Layer 4 of a small transformer language model trained on English Wikipedia (12 layers, counted from 0, width 96).
A neuron's activation on a vector x is GELU(weights . x), where the dot is the dot product.

Input weights of the MLP neurons that the questions are about. A number n stands for n times 0.0039.
n5: 6 18 42 9 30 -13 9 24 12 -43 42 13 -18 37 12 -14 -11 -26 5 17 -19 -26 5 -10 -47 -11 -28 10 -10 -6 47 -42 9 -17 25 8 6 -1 -19 2 -9 57 -6 18 30 27 -11 -32 -25 10 7 21 3 -6 27 -42 8 -35 -37 -20 3 -9 48 16 -13 41 -34 23 44 -14 36 -9 42 -7 -1 25 41 4 -26 0 -30 -8 43 5 6 4 1 4 8 -51 29 13 -15 6 14 14
n11: -4 44 29 23 2 22 0 -9 -52 -6 -5 11 21 50 -60 13 13 20 62 -27 37 -28 34 3 -11 47 7 -16 61 51 4 39 -11 6 -31 41 -27 2 21 -12 2 -31 -34 -6 3 13 9 -32 -32 -4 -14 6 -20 30 -22 -38 -40 -25 -4 -46 -23 -78 -5 40 4 20 13 -39 55 13 -47 21 -32 36 12 -12 -44 -30 12 -4 -57 -45 -20 -4 -15 -13 -49 -55 10 -51 18 21 12 -19 41 -7
n29: 45 38 23 10 -8 -8 4 -92 9 -19 4 11 22 -46 14 6 3 1 -29 -4 -10 34 -6 -22 53 -26 -8 69 25 -17 -73 -33 -14 -50 -21 5 -14 -2 -14 27 3 -40 3 21 51 -1 -9 17 -39 -32 -32 34 61 -5 -8 37 -4 22 -17 21 13 35 -76 -14 -10 -12 -16 29 8 9 2 -52 4 -67 19 66 9 -17 -14 -13 -2 33 -2 -8 58 -8 -31 0 17 2 5 -15 -36 -24 -24 -20
n30: -47 13 26 -47 -6 33 -2 11 -10 -14 -13 13 -41 -5 30 6 15 15 20 -39 1 21 73 -3 -27 29 -19 17 17 23 25 -3 -36 15 -27 9 -48 -31 29 0 -28 24 22 -3 -46 13 3 -9 -29 -36 -23 25 0 24 19 42 39 -23 -8 -16 36 4 -39 3 20 -58 -7 -1 -33 19 -22 2 -10 -11 7 26 10 13 19 21 -43 -9 -13 -35 -37 32 -19 -17 3 2 -17 24 -32 18 -28 -18
n35: 14 26 17 13 -75 -15 -9 -33 3 12 31 -9 19 45 -15 -5 0 -27 -17 13 8 -1 -35 -33 38 -45 -3 -1 27 -23 -39 8 13 3 -4 -20 -39 21 -28 25 20 -30 -4 8 -32 7 13 -27 -9 42 19 -14 -26 24 45 -22 9 67 17 0 2 -78 -26 -46 -19 -39 -15 -2 -39 -19 -56 -40 3 -49 -24 11 37 9 26 28 -16 -64 30 -18 44 -31 7 6 48 -13 30 38 16 20 43 6
n39: 8 12 -59 19 5 -36 -1 -1 9 -1 19 -2 34 12 -2 31 48 -27 -18 43 31 20 -11 -47 -6 -2 -5 -10 71 -6 -23 30 22 22 56 14 8 -28 28 -27 -9 2 -13 -4 5 43 1 31 -66 -40 -41 -44 -18 -24 34 -14 -6 8 11 0 -16 -3 -85 -30 11 1 -15 9 -17 -2 8 -38 -1 22 0 27 -40 -19 61 -32 25 -20 37 5 -22 1 -27 15 -16 -9 36 31 41 -12 -42 -19
n46: 11 -21 -38 10 47 18 22 -35 -21 -8 26 10 3 72 7 10 -16 38 20 -5 13 54 -28 3 22 -36 13 14 10 45 -32 3 -30 -2 -23 21 -12 -10 -25 -4 45 -38 32 29 -9 9 -15 34 -11 -16 9 -21 -20 1 16 25 -9 -7 -6 54 -17 25 -39 33 -7 -37 2 69 -10 -9 14 -6 -5 -24 -11 25 -2 -16 -23 -68 -56 -12 32 -14 31 -17 -43 -12 -62 3 -4 24 1 23 -9 27
n54: -8 -24 -31 -20 26 8 -11 54 -37 -3 54 3 -42 26 -11 0 -5 -18 3 46 -10 12 -5 -26 -6 -19 -2 24 19 -12 0 -10 -49 -13 -10 33 -29 -16 29 -31 33 -18 0 -2 -50 18 -11 -22 -17 -1 5 -29 6 6 40 7 -9 -22 -14 11 -28 -16 40 -5 27 42 25 -14 -36 1 37 -18 23 4 -59 25 -8 24 19 20 -3 -4 4 -16 11 93 -26 -9 -48 32 32 12 -46 -35 8 -19
n65: 61 8 10 11 5 12 12 -22 30 -8 6 -7 -12 49 19 28 -25 20 10 -9 8 -1 -32 -6 -50 3 -2 -20 31 -28 2 -23 -16 -17 32 -31 -32 31 -32 -22 -4 3 -7 5 10 -38 -30 -12 58 20 -4 1 30 2 14 -31 -3 -53 13 18 22 -24 0 15 25 27 18 10 5 -31 18 5 18 -27 -26 10 -46 -5 -23 7 -8 9 1 -25 17 38 -9 -58 4 -12 -38 -5 29 7 18 17
n77: 24 -8 -8 9 8 -46 -35 9 12 27 87 -23 -62 -7 5 -1 43 48 -3 -50 1 3 -27 -13 -41 -6 -46 2 19 18 5 -4 11 21 22 24 -42 25 19 -8 48 46 -8 3 -60 -50 -9 -40 -38 -14 22 -58 37 2 -8 -30 52 25 -15 -46 -62 -45 19 -9 18 52 -10 -4 -5 30 22 -39 10 -17 -25 34 5 -19 1 28 33 35 -20 -16 47 8 -11 -26 22 8 10 42 11 26 66 -2
n80: 21 44 -9 -12 3 -22 17 2 2 5 -6 -5 -40 9 -37 13 -29 -1 -27 -13 -10 52 -18 -11 0 20 -16 42 1 -29 10 -21 -13 23 -32 -5 6 42 -22 24 12 8 11 9 -21 43 -19 32 25 -4 -6 7 39 19 -17 -19 -59 -1 -13 13 8 36 -50 5 35 19 12 13 -7 -31 37 9 28 18 41 38 34 -43 -40 -14 -12 -13 9 -46 -10 -16 37 -1 -25 21 -17 50 -43 11 -18 -10
n81: -10 18 18 14 -14 -31 7 -13 -38 18 16 -6 6 14 -5 -6 -14 14 -17 30 -4 -11 7 15 -28 -8 -66 -46 -10 -39 -13 -31 6 10 7 3 -20 -32 -8 -14 -21 59 -2 -14 24 -7 -15 -1 56 -17 -12 17 -10 -18 1 12 41 -10 -16 -14 -31 -9 22 32 19 -6 -13 -15 15 -11 -18 -29 10 65 -15 7 -15 -14 -15 6 -21 -37 57 -8 -2 -39 2 4 25 30 -33 47 33 43 15 -14
n87: -28 -13 -14 1 9 -54 1 12 -6 -20 13 -10 -37 26 -1 22 4 -19 27 26 -4 43 -11 -51 11 1 7 74 40 -23 1 13 1 74 -12 6 -15 9 -27 -1 61 -9 -16 -6 -30 -54 4 -25 20 -18 -19 -16 -15 15 1 -15 2 -15 23 -12 -13 -2 -10 1 54 -62 -19 2 -8 -12 -3 -8 -3 43 -11 16 0 0 54 15 -10 36 -33 4 7 22 3 -6 -22 7 5 2 -46 36 13 3
n88: -21 17 12 6 -5 8 -9 -2 5 -35 22 -7 -9 65 -7 -1 8 6 2 6 -38 -28 74 29 -14 -45 -8 -16 30 40 14 -11 4 -31 7 -12 -14 21 -13 -21 16 -2 -5 3 20 6 -21 -2 -38 -26 56 -9 -10 -8 38 -9 -8 -20 31 -3 -22 -18 46 60 -4 -16 -29 -1 -19 -8 14 6 6 44 -17 9 -7 28 43 11 10 24 -25 22 64 46 -56 29 -29 -29 4 19 -13 26 12 -39
n91: -35 -30 13 -11 4 26 34 9 7 28 -42 -33 -75 61 8 37 -11 -23 -10 8 -13 -15 -2 -33 -8 8 33 -36 -9 -2 -22 0 -21 58 -16 -24 26 -42 24 -36 17 -32 22 -52 -23 -28 -9 -29 -2 -5 30 41 -16 69 -79 15 31 9 -7 -10 21 -52 -37 20 22 -44 38 -6 57 11 -20 1 9 -4 22 10 -4 -14 -17 9 38 30 15 -26 -48 31 -29 -14 -45 22 -21 26 -13 33 18 13
n133: 0 28 -29 -44 63 -19 13 -27 23 2 -1 30 -2 3 -29 38 1 -37 9 -31 14 52 18 1 -28 -18 3 -19 0 32 -44 -12 -19 -24 -2 -14 -12 -7 -8 -13 -28 27 14 -45 -10 -2 -46 21 -11 -1 42 -70 21 -13 -65 6 -20 -8 3 29 -2 33 10 3 -10 4 36 47 11 4 56 -41 24 -27 21 -18 12 21 18 -23 6 -2 30 -3 43 -11 -13 22 22 -20 -4 9 -9 -15 3 37
n136: -3 56 51 -25 -22 -42 -54 -11 -27 18 -6 18 -14 -28 -28 0 -35 -20 20 -10 18 25 -22 7 -34 6 -7 -32 -1 -1 21 -15 0 10 28 -8 -3 -1 -20 8 -12 6 -7 12 15 -15 -4 -29 44 -8 31 -3 36 34 -12 -49 52 15 -26 -5 46 -17 14 26 -8 8 11 16 -56 19 20 -18 -10 17 6 -4 8 3 -10 -19 -8 -2 2 8 32 -6 27 -5 -10 12 33 28 -30 -27 -54 24
n138: -22 -5 8 12 -17 40 -7 50 18 33 9 4 -36 11 -12 -13 -35 11 -50 -3 71 0 11 -2 -33 -8 11 -16 26 44 -21 14 -6 -2 -11 -18 18 33 -16 -48 11 -52 21 -17 53 -18 -5 13 -53 0 1 4 43 21 29 6 -30 18 13 -19 -25 -44 23 -7 -7 6 8 -37 -20 -7 -53 31 17 -49 2 -3 30 -26 43 8 10 -62 -7 3 37 11 -4 -22 29 -11 33 -11 15 36 9 -59
n153: -17 33 -19 -3 12 37 -8 31 -30 -3 -31 -14 27 6 -11 14 65 4 9 -9 -26 32 18 -35 -4 -22 -15 10 -2 44 -8 12 17 -21 -30 -13 15 4 -19 8 -6 2 -2 -41 -20 71 -20 33 -74 5 -35 18 33 -3 -9 25 -1 -17 -25 -21 64 -21 -36 0 30 -17 7 46 -36 3 -7 -26 -23 27 24 -14 -22 -23 -32 44 -16 -24 27 -18 -7 -15 -23 -10 -11 -26 38 24 -25 -13 -9 8
n157: -27 37 -21 -13 -13 -21 -16 -34 1 -13 0 -12 5 -27 -10 41 24 -16 -15 39 -20 47 7 -24 -14 -46 15 16 12 -40 -3 56 11 45 -74 -34 -26 22 9 46 1 -50 -20 10 -11 3 8 12 -18 -18 -22 5 24 25 11 18 23 15 -4 -13 46 11 -14 -24 -14 -14 -28 -10 -37 11 31 -7 -35 0 12 26 17 -30 60 -27 27 44 30 -7 -4 10 -38 -10 -1 22 29 68 -31 16 -3 11
n170: 8 -16 22 3 26 -31 18 14 31 -8 -5 -11 0 12 15 -39 4 -3 -60 22 -12 -3 21 10 -10 -3 -31 -7 -5 4 38 27 11 3 10 13 -17 -1 -19 33 -36 17 -28 5 8 26 -19 -23 -7 9 -23 35 53 41 14 -31 28 42 -5 21 -1 10 1 -20 -48 -23 -24 11 5 -41 15 -24 21 -31 -25 -22 -28 -33 -4 13 29 -7 13 -16 -13 30 -19 -15 41 -30 -7 -7 21 -16 22 24
n172: -7 22 -60 -38 -12 -2 -33 -18 30 -8 -27 -26 -37 59 2 -26 -4 -2 -20 5 12 -15 26 -13 -43 8 -23 5 22 1 -44 -31 -20 -49 32 -11 -5 -7 -22 7 -16 54 27 14 22 13 -23 -5 -48 16 58 12 60 -18 7 15 41 -28 28 3 14 -24 -2 16 18 6 -8 -8 -16 -5 76 28 38 -16 3 52 23 -8 41 -52 -1 -3 8 -14 23 30 -56 10 0 7 -11 38 30 18 27 -22
n180: 45 40 -58 4 2 20 -29 10 21 -7 39 74 23 18 -11 30 -31 35 19 45 10 19 -14 -24 13 -3 -22 -18 8 -17 -7 -30 -46 -42 -20 10 -20 -4 4 16 -6 -51 9 -9 -2 40 13 42 -2 21 -15 22 20 41 24 -42 17 -10 -13 -3 14 -2 -57 -15 30 -40 -10 -32 -24 26 10 -42 -13 14 27 8 14 4 20 -37 -17 38 23 -1 -11 -22 35 -10 -3 -3 29 12 -35 -9 9 -56
n182: -8 -54 24 -30 -24 24 42 17 34 34 -28 -11 28 16 -40 36 -6 -23 24 30 20 9 -77 -14 13 36 -15 -40 9 65 -71 -9 -5 -42 3 -34 10 -21 -6 15 -37 -22 34 28 17 -45 -40 16 -6 19 49 -31 -13 20 2 6 15 37 4 -16 -15 -39 15 -1 -56 -9 -22 -18 5 81 -12 35 -8 -46 9 2 19 -7 -6 -3 7 -55 45 -10 -7 -23 -6 28 -29 1 6 16 14 34 8 23
n198: -16 0 36 -41 5 11 -10 -7 26 52 -3 -2 -6 34 8 5 -38 -32 -5 40 -34 27 12 -3 55 7 17 6 13 10 -14 26 -60 14 4 -18 -7 -14 25 6 -28 10 -12 -35 -1 46 -4 -29 5 1 -21 47 -13 6 9 1 -9 18 3 1 -26 9 2 12 31 -9 -36 56 -39 5 11 -15 -8 -23 -2 -8 -15 -13 -11 13 46 21 11 4 -4 34 10 -23 2 -12 1 21 6 6 -1 11
n206: -12 -18 30 11 -52 -19 28 -62 -5 46 -27 32 14 -22 25 -6 -3 5 -55 2 -14 9 44 3 37 -53 -23 -1 20 -9 12 -12 35 17 38 -7 -39 -48 77 84 -43 13 39 46 11 -28 -9 -36 -4 54 -32 18 -4 23 -25 10 8 -1 -54 -28 26 -11 16 -39 -50 -44 -36 -3 -26 -9 -51 -8 15 -49 -23 20 11 21 19 38 -44 -42 75 10 -11 22 6 -39 22 -3 20 64 10 14 -13 23
n213: 0 -47 22 30 -3 7 -3 9 -21 7 4 40 21 -2 -15 20 -15 -34 7 -28 6 -8 -16 -17 25 -45 -49 4 40 -20 -1 -21 -18 -53 12 -16 -5 10 -48 -16 11 -6 38 -9 -1 21 -29 -13 -15 8 29 45 -45 -6 -5 41 29 -33 18 20 -12 8 -23 39 9 4 9 13 35 22 -14 -23 -11 -64 4 -4 -15 -31 -31 9 -18 4 2 -2 35 56 26 -18 -7 -38 1 6 -2 35 5 -32
n224: 6 -5 -22 12 -62 -38 -25 -27 -45 -25 43 -24 31 -21 -34 -1 0 -24 11 2 2 36 -35 9 -30 -38 -22 -17 19 2 -28 2 38 -1 -9 71 -12 1 -49 -33 34 -45 -26 50 32 11 -18 -4 -50 39 39 5 2 37 -9 -19 -18 -20 -36 10 32 7 -7 -6 73 20 7 34 -18 14 -57 5 76 33 21 39 21 -30 2 -31 -12 -42 21 26 3 12 -9 20 27 40 -8 35 -2 17 56 28
n245: 66 81 -8 54 -35 36 50 -16 42 -10 26 7 8 36 -22 64 41 -25 -25 1 -22 31 -48 -9 27 30 -20 0 -13 -46 7 -20 -25 -44 -23 32 8 5 18 -24 -13 -1 -7 -2 15 -11 -6 1 -2 -19 15 24 -36 48 34 8 -12 24 -4 7 -38 -43 -7 3 23 -8 14 -39 -18 45 -51 -41 10 -13 -4 -25 21 -52 -17 21 -23 9 12 -8 -23 -14 -46 17 -4 35 78 -37 -46 25 -5 -26
n254: -4 -20 -37 -18 -13 -9 -22 5 44 -1 6 55 -1 30 46 29 22 -35 -17 27 17 28 0 -65 3 -7 0 -11 36 7 -43 20 -40 43 -46 -6 -13 9 13 -20 26 -25 8 -12 46 -10 23 25 -89 6 -32 13 2 29 32 25 -22 20 17 7 11 -5 -25 -41 -7 14 14 -34 20 0 -2 28 38 -28 32 -29 10 -19 40 -16 43 -53 42 -10 23 13 -21 9 4 20 0 26 -20 -32 -16 -27

Each question shows a token from some text and the vector x that enters the MLP there. A number n stands for n times 0.062.

" 3": -15 16 -15 -4 35 -16 5 -2 -6 -27 4 16 3 2 -5 -18 -31 7 -22 -9 12 23 -20 -10 20 -5 28 -26 -52 -15 3 0 4 -7 3 5 33 1 -18 3 19 9 19 15 1 14 26 22 14 -3 9 19 -28 -49 12 -15 18 -9 23 40 -19 8 -6 -20 -4 -6 -24 -2 1 17 10 15 -12 -27 11 -22 -30 3 3 40 21 4 -5 -27 -16 -6 40 3 8 19 -34 0 -1 8 -7 -19
The three highest activations, in order: n213, n80, n180

" 19": 1 5 -15 10 21 -6 -16 -5 -26 -24 2 -13 27 -11 -5 -30 -21 -8 -21 -24 10 8 -22 -11 0 -2 38 -5 -40 -4 3 -12 9 2 -10 22 31 12 -27 -4 20 1 -5 13 6 -18 24 16 10 -23 -8 9 -36 -30 20 -9 17 -18 14 42 -13 13 -19 10 -8 15 -5 19 4 9 23 17 -8 -4 7 17 -32 34 -8 19 13 -34 -32 -14 17 -18 16 19 7 29 -48 13 9 7 -3 8
The most active neuron and its activation: n46, at about 1.6

"9": -14 3 -5 -8 6 19 -9 -4 -4 -24 5 7 22 15 -2 -26 6 37 4 -14 10 6 -14 -2 -3 -6 40 -14 -52 4 11 -16 7 -27 -1 -7 43 17 -18 -3 -13 -3 17 9 -12 -29 17 0 -15 -8 8 29 -10 -58 16 9 8 -9 26 26 -21 3 7 17 15 5 -6 7 20 -9 17 12 -18 -37 20 -3 -8 12 -10 8 20 -21 -37 -13 9 -12 6 -16 5 29 -45 5 -3 6 -12 -2
The most active neuron and its activation: n46, at about 1

"ad": 22 37 -1 0 9 24 16 11 -14 -16 -3 -9 22 -3 17 -6 -14 30 9 1 -4 -25 -15 9 10 24 55 -3 -58 -12 12 -11 -14 -26 -5 6 25 -2 -16 -13 -8 14 -11 -13 -21 0 15 5 32 2 -1 8 -28 -29 4 -38 28 -27 2 30 -5 -2 12 7 14 -16 -3 -16 14 -7 -9 15 -27 -14 -4 -7 -35 27 1 6 16 20 -48 2 4 7 46 11 22 -5 -37 8 -13 -2 -9 8
Which of these neurons fires most? n65

"ro": 18 -5 -17 -1 30 20 14 -17 -15 -21 -9 -16 -7 14 10 -36 3 14 -24 6 -7 -15 10 -4 11 6 46 -7 -87 18 13 -19 0 -3 11 -8 30 14 -3 -11 -17 10 -3 -12 7 -37 3 3 15 3 21 5 0 -22 7 -1 -1 -10 -1 26 9 2 25 2 -30 28 2 -6 11 7 26 19 -15 -5 25 5 -20 3 7 4 26 -2 -49 -2 10 -27 8 20 24 -17 -36 8 -3 -11 1 4
The three highest activations, in order: n133, n172, n88

"4": -9 2 -11 2 7 22 -2 -7 -30 -18 1 -6 -1 -23 -5 -27 12 -9 -34 2 9 -1 6 -18 1 6 33 -19 -60 12 8 -29 3 3 8 1 29 17 -19 -16 -23 11 24 2 -3 -5 6 13 -1 -17 17 24 -9 -41 26 -22 28 -15 31 37 -4 -3 -8 32 9 26 -19 -4 9 7 19 31 -21 -14 22 6 -19 -5 -4 24 12 -20 -21 -11 6 -11 -9 2 27 23 -37 27 6 4 -2 -14
Which of these neurons fires most? n172

"h": 11 25 19 5 -6 11 7 23 -15 -27 -1 -21 5 -11 5 -36 1 13 -14 25 -4 0 3 13 -2 14 53 -8 -58 -4 18 6 13 -4 -2 3 24 0 -7 -13 8 0 -34 6 -10 -42 11 9 28 10 37 -8 -9 -3 34 -29 9 -8 19 9 -7 -18 45 -4 -1 -26 -24 -8 4 -25 -15 15 -30 -16 9 -28 -4 14 -1 38 6 -27 -29 -6 30 -2 41 1 9 4 -33 0 15 -13 2 -9
The most active neuron and its activation: n35, at about 1

" of": -1 5 7 -3 30 4 -2 -22 -30 -25 -1 -1 7 -10 14 -17 16 20 -32 2 15 -13 -3 11 2 12 31 -26 -80 12 -4 -20 27 16 -6 -7 39 1 -25 -14 21 -7 -10 1 2 -4 38 4 -9 1 -9 9 -9 -10 17 -19 22 -19 12 5 -8 1 8 7 -30 30 -23 -8 -27 29 12 28 -13 -11 13 -16 -15 -4 9 27 19 -4 -21 -2 10 -4 14 22 9 3 -12 14 -18 -5 6 -23
The most active neuron and its activation: n138, at about 0.46

"ir": 8 25 18 28 34 -7 11 7 -14 -21 -22 -21 25 -18 -5 -14 19 5 -20 -1 2 27 -2 20 35 -4 45 2 -64 0 8 -38 17 -16 5 12 33 2 -21 -29 2 -6 7 -7 0 -18 21 -8 -17 -1 -3 26 -8 -11 -3 -11 -7 -25 1 20 -8 19 10 8 -21 13 5 17 4 2 23 16 -13 6 27 -10 -16 13 -18 27 16 -18 -32 10 -11 -7 -12 -17 19 -14 -28 13 -8 -13 -10 -6
The three highest activations, in order: n153, n29, n5

"ok": 6 9 -8 8 5 30 15 -5 -14 -32 0 4 0 1 12 -12 0 16 4 17 14 -17 1 0 0 15 32 5 -53 -19 3 -8 -23 -2 4 5 31 -5 -14 4 13 11 -1 -7 -8 -3 31 2 -5 -12 -5 17 -13 -45 0 -1 26 -9 14 15 24 3 -16 -4 21 -5 -3 -16 28 32 0 17 -35 -48 21 -25 -13 34 -29 46 11 0 -43 -3 -22 0 7 -9 23 12 -19 13 -1 -11 -30 -32
Which of these neurons fires most? n30

"u": -5 -4 11 4 7 -5 -11 -22 -9 -21 -24 -3 19 -21 14 -15 7 -8 -3 16 -4 9 -9 11 20 5 54 -5 -44 20 34 -22 9 12 45 7 29 16 -4 -9 4 11 -12 -1 7 -15 8 -2 -2 0 24 1 -4 -41 8 -10 9 -21 2 16 -26 20 28 11 -28 9 -32 1 -3 -17 10 20 -36 9 12 -6 -19 30 13 18 -2 -11 -21 2 -30 -19 11 -16 7 10 -39 41 10 -14 -1 -11
The most active neuron and its activation: n88, at about 0.34

";": -5 7 0 22 0 1 -4 -9 -10 -17 -9 3 16 -2 -14 -25 -2 -7 -22 -5 26 -10 -4 2 8 5 35 -40 -79 2 8 -10 33 38 3 8 51 25 5 -14 3 12 -5 -3 12 1 16 -10 -2 1 3 11 -23 -30 8 -36 16 -11 -9 16 -24 10 -9 2 -2 11 -20 -6 -3 22 8 30 -5 -10 10 -12 -8 -18 -11 24 23 -21 3 5 -13 -28 19 -4 2 18 -14 12 1 12 -6 -24
The most active neuron and its activation: n81, at about 1.1

"ed": 19 11 -17 5 18 5 -23 13 -25 -14 11 6 11 -28 -17 -23 -1 27 -16 2 11 -21 -19 -3 10 16 41 9 -56 -15 1 -28 24 -3 -5 -8 41 7 -17 -12 -12 9 -18 4 7 11 20 18 -1 9 10 29 -10 -24 24 -42 32 -27 0 23 -7 -14 -4 -4 2 22 -22 -13 -12 25 -16 29 -14 -9 2 15 -20 2 -15 19 3 -18 -8 21 8 -26 45 9 10 4 -14 -4 -3 -15 14 3
The three highest activations, in order: n180, n5, n136

" pl": 14 27 0 10 18 0 11 0 -22 -15 6 -4 3 -4 8 -34 3 8 -28 10 8 13 -17 1 25 20 34 -6 -65 15 21 3 19 -4 -29 16 39 -6 5 -21 1 17 -14 17 -8 -7 41 -12 -14 -20 -6 26 -21 -7 -6 -3 16 -3 6 13 -17 5 -2 -3 4 29 0 8 -11 44 -9 -6 -5 -12 -6 -22 -28 20 -5 22 18 -37 -13 -15 -3 -24 0 13 8 2 -14 -13 -32 -19 14 -22
Which of these neurons fires most? n245

"7": -12 -1 -5 5 16 18 -14 9 -13 -28 -9 5 10 -4 -10 -32 -1 19 -15 -12 14 -11 -11 -2 -11 0 27 -14 -47 18 -3 -16 4 -6 30 0 34 13 -24 -4 -13 14 22 15 -2 -13 19 -11 -19 -25 15 30 0 -67 17 4 27 -15 18 28 10 -7 19 22 -2 19 -20 4 16 -2 29 20 -12 -35 33 -21 -9 -13 -2 8 10 -25 -22 -4 -7 -2 14 -8 -1 22 -40 23 6 8 -11 -17
The most active neuron and its activation: n172, at about 2.5

"op": 1 -7 18 4 23 6 27 12 -15 -38 -9 6 -12 -6 16 -5 3 12 -8 3 3 8 0 -2 -6 18 60 -13 -56 19 29 -21 -1 5 7 -2 25 -11 -11 -13 2 19 -5 -7 -28 0 26 2 7 2 7 13 -19 -34 11 4 27 0 23 15 14 8 20 -15 -4 -7 -30 -33 -1 15 2 10 -20 -16 -22 11 -29 37 5 33 19 13 -10 -4 -9 14 -4 -11 10 -2 -30 -22 -14 -27 -14 -1
The most active neuron and its activation: n30, at about 1.1

"er": 1 10 -11 23 4 3 3 18 -27 -9 -12 10 13 -22 -2 -47 12 -8 -38 -6 14 4 5 3 12 8 42 5 -51 1 19 -35 29 5 23 1 30 4 -16 -13 -21 8 -16 0 9 5 31 1 -11 -2 10 17 -18 -21 8 -28 43 -19 16 16 -6 -11 23 -1 -15 -3 -13 -13 1 -15 -10 22 -37 -24 -6 4 -2 21 -1 19 17 -26 -10 4 -7 -7 14 -2 32 5 -9 -7 26 -13 11 -1
Which of these neurons fires most? n170

"k": -8 7 -9 14 -11 15 3 36 -34 -33 1 0 18 3 -1 0 -3 21 -20 8 2 -1 -10 9 5 16 50 -4 -46 -5 6 -2 4 -7 7 14 25 14 -8 -5 10 6 -16 7 -12 -9 26 8 40 21 15 12 -19 -17 34 -10 18 -23 20 17 3 -15 8 -9 25 -32 -41 -34 -5 2 -13 8 -34 -4 16 -19 -2 21 -9 23 26 -24 -61 10 -10 -10 16 -7 4 25 -14 -9 -3 -20 -16 0
The most active neuron and its activation: n87, at about 0.39

"ol": -4 15 14 -9 28 0 3 -7 -23 -35 -7 -4 -2 -8 12 -23 13 25 -8 -2 0 6 15 6 -1 29 49 -8 -55 30 34 -17 7 -12 24 5 29 11 -13 -12 2 -16 -10 4 -6 -20 15 -14 7 20 6 7 -2 -7 5 -16 16 -15 7 27 -20 4 29 18 -42 11 -20 -11 -3 23 4 20 -21 -21 15 -21 -11 17 2 14 10 -27 -36 2 4 11 -13 8 35 -27 -36 -9 0 -16 17 -27
Which of these neurons fires most? n88

" L": 10 10 -15 21 15 -7 11 -13 -21 -46 11 -20 9 8 -1 -13 9 13 -12 26 11 9 -17 7 28 -6 48 -5 -67 -18 21 6 8 19 -24 24 28 8 6 3 3 4 1 -3 -6 -4 22 -1 2 7 -6 17 -28 -11 8 -11 5 -8 7 22 -15 4 12 -9 10 -5 -10 -11 6 11 4 -2 -16 -16 11 -19 -42 38 6 25 25 -30 -36 -15 -18 -26 -2 7 5 22 -36 -3 -15 11 10 -21
Which two neurons fire most, strongest first? n245, n87

"iv": 16 11 -5 -15 13 0 3 1 -19 -24 -9 2 8 -11 15 1 21 1 18 12 -8 0 -33 2 -1 25 56 12 -16 -14 -2 -22 -2 25 -2 7 27 14 1 4 -23 19 -5 -19 -8 6 26 17 -20 20 -4 16 -15 -64 12 -44 10 -13 13 18 -24 -15 -8 -5 -25 14 5 -8 1 15 -14 24 -19 -12 6 18 -38 50 -13 21 4 -21 -9 3 -21 -15 27 -11 -1 12 -12 9 -9 -5 -3 33
Which of these neurons fires most? n39

"ue": -4 2 10 -1 16 -5 -6 4 -6 -20 -25 -6 28 -5 2 -14 5 5 -1 5 -4 -11 -26 29 7 8 59 -4 -69 8 10 -33 22 24 20 -8 33 17 -24 -1 17 13 1 -1 9 5 20 -22 -11 0 1 27 -11 -34 -10 -13 11 -18 11 10 -13 6 13 -13 -13 1 -33 6 -3 30 9 29 -31 -23 25 -6 0 9 -19 10 19 -22 -44 10 -7 -2 -12 3 -4 22 -22 27 1 -8 -3 -10
The three highest activations, in order: n182, n5, n136

"at": 21 8 8 15 56 -3 5 9 -32 -29 -17 9 6 -26 3 -13 -1 34 -12 -14 -6 23 -20 -7 14 0 58 7 -41 -13 16 -24 16 15 -8 3 31 -1 8 -18 -4 16 -13 -3 -5 31 9 10 21 -1 12 13 -11 -18 -9 -15 20 6 7 25 -1 1 19 1 14 2 -14 6 -24 11 -12 -3 -17 -1 2 -34 -41 33 -9 27 5 -8 -21 2 -28 2 14 -16 26 4 -24 -9 -30 -6 -16 12
Which of these neurons fires most? n153

" D": 2 24 -27 -1 22 -6 -1 -7 -31 -52 18 4 26 5 -5 -18 6 4 -20 9 17 12 -13 -12 13 -6 30 -9 -68 -20 14 3 12 8 -19 15 26 3 -2 -2 5 0 -7 -1 16 1 29 7 -10 -3 -22 -1 -16 -32 19 -22 30 -16 7 21 0 -3 -3 -2 9 4 8 -10 -2 30 13 5 -19 -3 14 0 -30 52 12 9 22 -31 -19 -15 -14 -20 17 13 8 11 -25 13 -21 -1 7 -9
The three highest activations, in order: n180, n39, n157

" m": 4 8 -15 -13 2 -5 5 4 -16 -33 5 -17 4 -2 15 -38 7 4 -41 30 6 10 -7 6 28 -6 35 -4 -57 4 22 2 13 9 -28 19 28 -7 18 -19 8 24 -11 8 -38 -17 38 -10 -1 -13 -18 -5 -25 -23 22 7 13 -12 8 2 -11 7 7 -19 6 27 -7 10 -1 17 20 14 1 -9 14 -3 -28 15 23 13 35 -29 -7 -7 -9 0 11 8 20 13 -31 -6 -22 -16 -1 -12
Which of these neurons fires most? n54

",": -10 12 -6 16 5 0 -16 -16 -27 -36 4 -5 12 -7 -13 -36 0 1 -23 1 22 -5 10 4 -3 1 20 -31 -79 17 7 -16 42 41 -3 19 53 18 -12 -19 18 -9 -8 4 -4 -9 15 -2 8 -3 -2 -9 -14 -17 10 -27 21 -17 -3 23 -9 20 -2 2 -9 8 -12 12 -4 0 5 19 7 8 9 -16 -9 7 -4 12 13 -22 -6 9 16 -6 21 5 8 9 -19 -12 7 4 3 -18
Which of these neurons fires most? n224

" 4": -10 10 -17 1 44 -10 12 -25 -7 -27 -6 2 10 4 0 -21 -32 12 -11 2 8 23 -19 -2 18 -7 34 -29 -64 -7 3 -7 6 -2 6 4 34 3 -21 -3 23 3 15 11 2 7 23 17 16 1 11 6 -23 -44 7 3 7 -8 10 45 -23 19 -13 -11 -7 6 -21 -1 2 22 10 10 -13 -23 15 -18 -25 3 4 29 29 1 -22 -21 -13 -3 20 8 9 20 -44 8 2 10 -12 -23
Which of these neurons fires most? n46

"6": -10 5 5 7 16 18 -12 10 -8 -29 -4 -2 13 -6 -1 -35 -2 17 -14 -12 9 -5 -11 3 -15 3 27 -12 -40 17 -1 -17 -5 -14 17 0 36 16 -19 -4 -18 17 23 9 -8 -12 13 -6 -10 -24 11 44 -4 -60 24 4 20 -19 14 33 11 -15 17 18 -3 14 -19 9 14 -7 27 18 -16 -27 38 -14 -8 -16 -4 20 9 -22 -28 -6 -11 -6 8 -10 -5 30 -43 27 7 8 -20 -13
Which of these neurons fires most? n172